Layer 4 of a small transformer language model trained on English Wikipedia (12 layers, counted from 0, width 64). Numbers have three digits each and are written without spaces.
In attention head 0, each number of a token's query is one row of weights dot the token's vector x plus its bias. The head spreads its attention over the tokens so far by the softmax of query dot key.

Query weights of the head. A number n stands for (n - 500) times 0.0013.
q0 (bias -0.105): 265466577547550475828754552382515553438370528617591450468706704319399664556554424582699405510668477657363589407524379674644503430344587457789353231587477494766553508615417398503117412292523506
q1 (bias 0.036): 534500453608538336416288691395518672355637398447562377383327656343408398550453571229454447397678366517805677580353616514481577576392749469443415591339567456444452352341482636496507421586685510
q2 (bias -0.108): 617546613587545406450563642403560507428429515518598554275202676609444756543416409430687225313511533602460689403533542299537574482598614647516700775353514393477287554461457598482514457311303498
q3 (bias 0.186): 306428378758743163846285476383658432459775646634645418364427407381453256477558590613556584446441366358343450499370497388578573369652370203622466557504667439326505598243326565442667524715523439
q4 (bias 0.050): 620618379665316636489326536411580412352548673467349297578620626378863600581580641461395422489386630488507400488634606484385226438431474501475355548410416604387472445311566410779590575518357374
q5 (bias 0.000): 546645535581549500573970449451357317473495607427578561433393611642391586494543497470532575329424363435587512553664513443610503496483290625439442634569497517708487282443574415527483364389450424
q6 (bias -0.173): 582670463450563670272455401516497450385363648566512622642540612686478747478351513368671444618626433601573489714509468417442650715484515590336550478598323453488314345681768458563311540685536484
q7 (bias 0.145): 629635394661566358505523426332693403588653471521505651403578571120472275566574312497482611512471506595456732219639422608420435332468364558608612343505403816638596433723386672673618457702489343
q8 (bias 0.072): 429507500490435223672453371498512411693611407393501641517523559444576433656424375533549582593520577424636411382414454499589597583529620394584283276396510579545662531387565475299373397380487422
q9 (bias -0.089): 492449669473606447560687440298346586254459633643494484396522566562641415420394647396503442824537646248490642541538341363598762414595617607346435305617598235364535412314397363563363281539567458
q10 (bias -0.028): 663512518328468565421509559478490593501342696682714606478527517637361409545370629696521322366540621443559521631482560351511648454449475434540388436470475637477725289685821389507486485402374359
q11 (bias -0.138): 546390542629569721448524488555444477540362508403584418431642375434367604391222564181479567651587347933433307447277264562501583482441568612615534514658319514513480561453724636617380248366479625
q12 (bias -0.199): 469509420121384712389600448499405267735619525429656693516360566647372693446327454422661247603558397652452631655532243705579409456446648440691640367376367743497541406522584358575329352225577576
q13 (bias -0.001): 421517649545510465529610660573234555409579771468545540443535492662454614518513300566731431151491484533526605446396704456468435493477625450587380686598328643429533378550813429399664306419316363
q14 (bias -0.151): 499695499703486512514659550493548453524273543534434524618283668508379532465546403635661433506679494562355442424410234540441584771519780658546342664705652566419288361129605589357376380482615388
q15 (bias -0.100): 368394552345500538337469582593408673464154327540499718404384855632457676422319685081469611329676539511503677627501458526439655340576558618508553385543393394492557386550475480487296353702466725
q16 (bias 0.085): 552474515644476589379209366456634428704569675628549476601416470541495536406326499624582504350513747579363502363497572496482395765472437469492626779388562400694308655590448687553627532349329480
q17 (bias -0.259): 452532444302530666138643451408365436417498633615412700409449410689243659541459309504917343531541392796389472600342301674519645559570632646336620388698439407423393381523986500567241379376572373
q18 (bias -0.031): 549740522230421272497400769261387402734591595555657469456467474515506505518627490516642613370375671518597587685543496595465523392609555507325505377489598590535437489536522468481577727439585598
q19 (bias -0.042): 430573301347574493438543665575279591575323417635686518426419505634382458434254705505399431594607462565681330484497322504625556535414547539539496471567747452413465508500716605393506696594628599
q20 (bias -0.190): 577587490274333642367466481380472469229274448422626688540604608819374691495466485476577507761461297566387392616493465444462579322614626386525555290595153633532556286455441265478206371615496707
q21 (bias -0.126): 429673426552385473228417413498557491584345681384522500392668649560213419526571452331666472594523567605469548633490529747516550295569693439576602457722363581605626383309649667624495385525252321
q22 (bias 0.080): 542440258779469389508401596609714533604502532360561265517426337303732276470490380501558624662615466631498436425607499201489580252399437459648201647415585394532427379507430294379493564295530512
q23 (bias 0.180): 612297432574555374552288496752488708529524242403309602315555321359515206478546532732413618551424662427526391400365586432357456414591432602348383541412501562516603414420603408344503443575495565
q24 (bias 0.163): 592681593755590342626443531698597585669675188448326562450260320149639407415563553440388717429535527406722611283554399304390729669675406706609481915191234358518457478423529328388648438545476311
q25 (bias -0.043): 534534610571537429439416552536358313289583524639567535406517387513516657424597529588651443325421537504561343412313605503438251502297380582496693713729478771557528414513483532354615594600459398
q26 (bias -0.105): 524466550605371317525513637422350326775668514550561520642738533772309497585598427474562503505495298584635547291344152534438373521450544620492507267529259642587402173640573406426518574546378444
q27 (bias -0.106): 321478601232424434572634499530595449387435525514572612407545625528381503474364516368729308455567506645743534425743452330556712608352504318471565414582732407268652380707710473487275487476671451
q28 (bias -0.068): 404474584320680344525655469708457374503709467652556360442508320528422545403309447424439509455420230527537381666487641547434510744406594442601587589659399402485526708500579639349435642496463411
q29 (bias -0.076): 387550390437486573451617209532347468483503492582643385452559461811658516595425556350413512684567460528556473549534375279478416624383594567418448388595608422498619411510761456576387228683492457
q30 (bias 0.053): 654515126685510247461517446383419550578546510530610428531378350342514449455232534642472801662572565686413496533369480709503665414532572478728232420512357707647296630469351615646736434667480151
q31 (bias 0.017): 532429609372610566484486599549531482485488725986457486535493485674408318553411710475316447251301535449619527618521553428512484604573434282410386503529559478562428511666689294567517556475591396

Each question shows a short text with each token's key, already scaled and adjusted for position as the last token sees it. A number n stands for (n - 500) times 0.0019.

Then comes the last token's vector x. A number n stands for (n - 500) times 0.01.

0 " it": 767501691200379537819263364724748702885463627853222851672697854854228208102127657695704688312492
1 " is": 770448730122335594856219365715709720938490666889193892736686871872200200090146630675727726341477
2 " ": 753482754182319500824225315688679739966496649884216906777714849897226186060206679645775706396454
3 "app": 756468789170344526852208311721633746933468613906223916796712851869228177089212638643818713407467
4 "ro": 763418762144384534880241277660695784972522653895228926730681857874231156087263690679818720376458
x: 498594512251511428379435438544493612516432549529555494474415497438421565423587414548466552271080442410476530777543779638462482505471339381416544466433516486506677657529450511495789712552480615
Which two tokens does the last token look at most, in order? 3 "app", 2 " "

0 "s": 762489695194371538821266352724753704883459621862237854662695846849207206107138660710718691281506
1 "\n": 763452726165355572848255340714724726933495636869219921733670848888208180072153691695761753342473
2 "-": 730469768143358529846222281715747725968504631925180930712699868860226190089170638696724754351491
3 " Ne": 742540754193401546842204272672688739937516675881223886735680866863230185075285673652748687338448
4 "re": 793479743172386578855230291708685734967500611902194897747648861891244161067215677672820726349451
x: 471605503290509438432444462518464595505374499524534590508443477457444520468584423526447517303020458420573544853512775645489497530533323364393571467428478492518694559478469481489743665506514651
Which token does the last token look at most, and with what share of its attention? 0 "s", with about 30%

0 "ly": 752487693193388533820265352711762693880460620854244852665693840849213211114139650701703686283506
1 " and": 763466763131387588881245323720734709949524677872201939716692882857180176087215691706704722308490
2 " is": 764443721117338583852226356704718711938490649892204888750681870878188202083149622677730713329492
3 " st": 749411722179358556847243341724657696935430613853211893798680878914187195060252668672779697344405
4 "r": 734444753168355551833216287680635750957501648860214903728712851857166177071223710656866712341482
x: 464565450256470437433504432526467573503457579483543504495403508404380528499550510586480538288079504405518487831560814621525434491611262449424596512397468462582671573463451458482757666574479582
Which two tokens does the last token look at most, in order? 3 " st", 0 "ly"

0 "u": 758500704196376537821256356723763704891470623865231856668705850855209202109134659712725691287499
1 "ous": 777451755164369611883212305754663740926511684915201931711679863901209170111248668688786718312445
2 " and": 756473766134382580878233332722742708957529682884199937719703882862180175090202679714710726297498
3 " some": 758504734174407591860269294734662700943525640845200920799659893922220180059240665644738687391424
4 "w": 755455760182377611850220303721634741943476645858205919775706861870188154045239725685828743345461
x: 422548428277528409457505484461447588547466525512473481481455471451424556527566490575490536285050504484538497855562844614486440482482318399429576484396439519562741554481417430527718652556486622
To which token does the last token give the most attention? 3 " some"

0 " de": 753496684197368526821269354720763693883451621859235850670699845847214212113130652706710692288509
1 "p": 754464814180355567849232275765638759953467632902196913682700863862201152081219635707830738336427
2 "ic": 783467790130332593866215318744670735955533679891199936725661852864223152095183656676797737300467
3 "ted": 752445802160388617853168287741673760939516683894207921680683864880216161092217637694802722285474
4 " as": 746502773178347604865234283749719725934489670914215905753712854855194185090194659709744706342548
x: 523556509230439457468417403489483682433470590482470454450456479452403474465611450585451544319104529446476488823537821566478399519576362391492597443466447558542732572466413472548738676509485648
Which two tokens does the last token look at most, in order? 0 " de", 4 " as"

0 "le": 759490698186368531823255355718772707892460628862235856661699851848215207115130656707717694286512
1 " character": 768419710200370576869242281754694737921454616881257884739682886888236161052188668727744716403465
2 " cl": 742448726219331561849206323764686724917480631861232879756708895887188175061296656688784723377428
3 "as": 757495690190292565865212328701656746934528675904214891760771853825189173070276681685835719442521
4 "s": 773445726182360622841193346740700756952530685867213908727766848842194163038289682689829757415549
x: 423522442186490385506434477479469611464481590482499535475448413472363537428611507648440549258070507497470465808563781605522464544567398396428541442402491522560681618492451534511748629512540598
Which two tokens does the last token look at most, in order? 2 " cl", 3 "as"

0 " she": 764497698192386538826266353720751700897463627853225859680694855861222205099129660693699690320484
1 " left": 752444769174388603854218327785649733914453682874191896764697881898178189090233669662785693349441
2 " Ad": 763453782182407584841231287698671735959434658876223893727700866878200174073295692675744701353421
3 "am": 764488775141377537877241274705666742958529651903189931737695869866181148102242727678798721369475
4 " because": 756497768186426605875258278743669724929565641861215908766665894910200173068229679676750683378455
x: 514586519239452414470397447482462614507448544467399444515473455435421509464610472551512559316061498508433547818573855624479389487548375393530576477455435504576723568515438423463689629572498658
Which token does the last token look at most, and with what share of its attention? 4 " because", with about 30%

0 "\n": 746499661209354519804259373710772689875446608856235840669702826845226222108089641710732716287518
1 "-": 733481770149350537842221286715747718966505637926181925700702865855231193099162632691716754370489
2 " Mo": 739471734204393514851220292694694731929500651891226864748667858885252177097192634717768718319441
3 "hi": 726498736146343584867189298735702731951569661905192918731700858850244189114212653697769737283502
4 "ni": 758506723175347538857200286719689772916527648926215892710726844842219187078209650718820715297505
x: 465601524240499480428423491541462635469465555520572508439393477418366551468610458571479512334076507325439472809585753606513463545514325328475574424407521498558703567458465455514690662597523667
Which two tokens does the last token look at most, in order? 0 "\n", 2 " Mo"

0 ",": 762483698187383527819259357716758699885472621861235854667691847852209209111121659701713692280508
1 " a": 798460723169372584860245340721691697946486670859189913754664866894223179089217650681755708342442
2 " w": 762452734201368574854257330730630708918459636835236902785670874903179178043266706672792690345403
3 "o": 757500762166374543861244309662657742969520646893218895749682842880204165093234684647799723344432
4 "man": 731464753167337583858232276705684756946474635899219893715741856876175177076183692697813714337513
x: 440612476223504457412444453502468610576515558502458480477420517386345528485614463574480492273099564408508493826524800587521457527505305419441595453447469496593638561417441452527732661588502671
To which token does the last token give the most attention? 2 " w"

0 "e": 758496691193376535820265357722756701884458624859231856670701846852210211110133659703714698293494
1 " to": 757486770161401633885227333768681728933484679868211911722668883866192173083240680693733711278461
2 " tr": 768411720188357538855245328712637731930456617872223897777674884922207181072256662682798716420379
3 "ade": 747480722188358549856206289690632763937460666911208919756713845884202181061236659645809730441466
4 "mark": 733469761195348571877228282747702753919466643906218909741738868858198188064218675703813715409505
x: 432634491234509423437406525475458581563476571489507524520439477427328504456575464574474517297062516393451468831506799622475491487503357431484554472469440514503689589456459453544725665601497690
To which token does the last token give the most attention? 2 " tr"

0 "ul": 752480699208378545813256348729771702881479618860239851675712849854212204099145654710718682292504
1 "der": 746438792160364645877189256767677771933537670903203935690693863870205162098252692714831714280491
2 ",": 759421794126398596856213299711730715949560657897207927714687871852187176082216698698697719267493
3 " in": 766459778143352589855226271733700712950503643898227909736677860865177182084217666675744682264507
4 " S": 758500771167423530825242324669674699957512643864222900778656844891194179063268670658785701344439
x: 505530422265450375484472451532513579465462554474546428457461452448420561475691496577466565300048488472532552835483787647531473553531321425447599431350513541478732510536418461508708611496488628
To which token does the last token give the most attention? 4 " S"

0 " she": 764497698192386538826266353720751700897463627853225859680694855861222205099129660693699690320484
1 " is": 766455727121330589856218363716711720937478665894199891732691867871198202094134621676726724343483
2 " be": 755441711176344576858235301722683712940460642865221910770677860902213199064154619670761723401443
3 "ne": 755512762150384530850222235692610772959485638885213902716674854861217180069234672629810712341433
4 "f": 719427806149370578849213252748668759972469619872231923699706848866214173086235657673807737327477
x: 465533427278501433449457448450435597527482543516442490505439495399418556492578502535474511242108472528465491791513801653561427551532314379367622472430483487524767625505457495492733725502502626
Which two tokens does the last token look at most, in order? 2 " be", 0 " she"

0 "re": 757484696193365535822266347711764697887459619863235856668688846849212211114136655713719689282505
1 "e": 770462797152401596872208295706665763953511668884235950674680854860212159083247681691817743278432
2 "k": 763455811164386614866207271738665766922508667894221946709697848874215151066268688692810744329462
3 " ": 751444792183306542838221320701709730953515665896239924748713847880208183077235688689770702335468
4 "my": 766496777163389596891246264698693706953544672873229935759677872875199155064237704670766708362481
x: 419573567262477416421415421498500654546477565499536510464442478391365531435630415532462524300078499457558520823552842663506471477561335430426540409420466530547677584538457468490724622512504597
Which token does the last token look at most, and with what share of its attention? 0 "re", with about 50%

0 "ta": 757495693201372544822259352729766708887472621866233856669711849858215204101144657712728695298502
1 "il": 774401798140352632870190313732648765932484665897226933730722860838235162091223693688793730292447
2 " st": 760391756185343606858220360757683709928432644868218909768694877893202189077263671720774711316414
3 "or": 773471757182340624854250274681669749959487666896187931773730843893224164075218680690818711386466
4 "es": 779463753178349635845204310725657760938499661901204905724699853857172172048236655701813743314474
x: 458558500255534420451435453498506613476494558502461539439461473460372555458587471601444494296059457442445453819546813595429455525550364396435556462406461511572719603473428552523769616542533663
To which token does the last token give the most attention? 0 "ta"

0 " and": 761498692189378530818263366719759699881450625858232851655699843841219213119113658707705697278507
1 " ": 768482768175309510842223322708690743961484662899216918744713860892221179065197687674777718363446
2 "ri": 761464756149372521865244296676671759975475663890218924723706857870228157088184695662823721387455
3 "ver": 755500774163359552883248307728672735953474664910185930727711868883231172103170651711803733323495
4 "s": 786467763142372593853199327741680763962497668889193918697711862849195164048219682698812763310505
x: 412502476205484388477437439502492587475467573474474523463453460457379586454612503597439519278074503467481493838535813614526442542573373395432569454402482522525691610483448548516744646523530624
To which token does the last token give the most attention? 0 " and"

0 "h": 754481698201378543817273354715764691880469615854241852671697845848209209111150662711709677283500
1 " down": 721471817201381607857212274801689740897486669899214911754693877896174197116282632657757697363453
2 ")": 746427773135410594851236286657685767964548658908219924716678872905200158058219683680755702330450
3 "\n": 757440728163359578832251338693729715955531625863221918767673850897197180055175687685771741352475
4 "-": 720463764146362536831218276701750710978536620919184922740701868861217191080194631689723740348498
x: 541537454222490429450418529523454681406480581450482499491441497449383529493644471552460584269097495455535525785523828648457420522527309387423584461424491506448703544491463510507661714510497662
To which token does the last token give the most attention? 0 "h"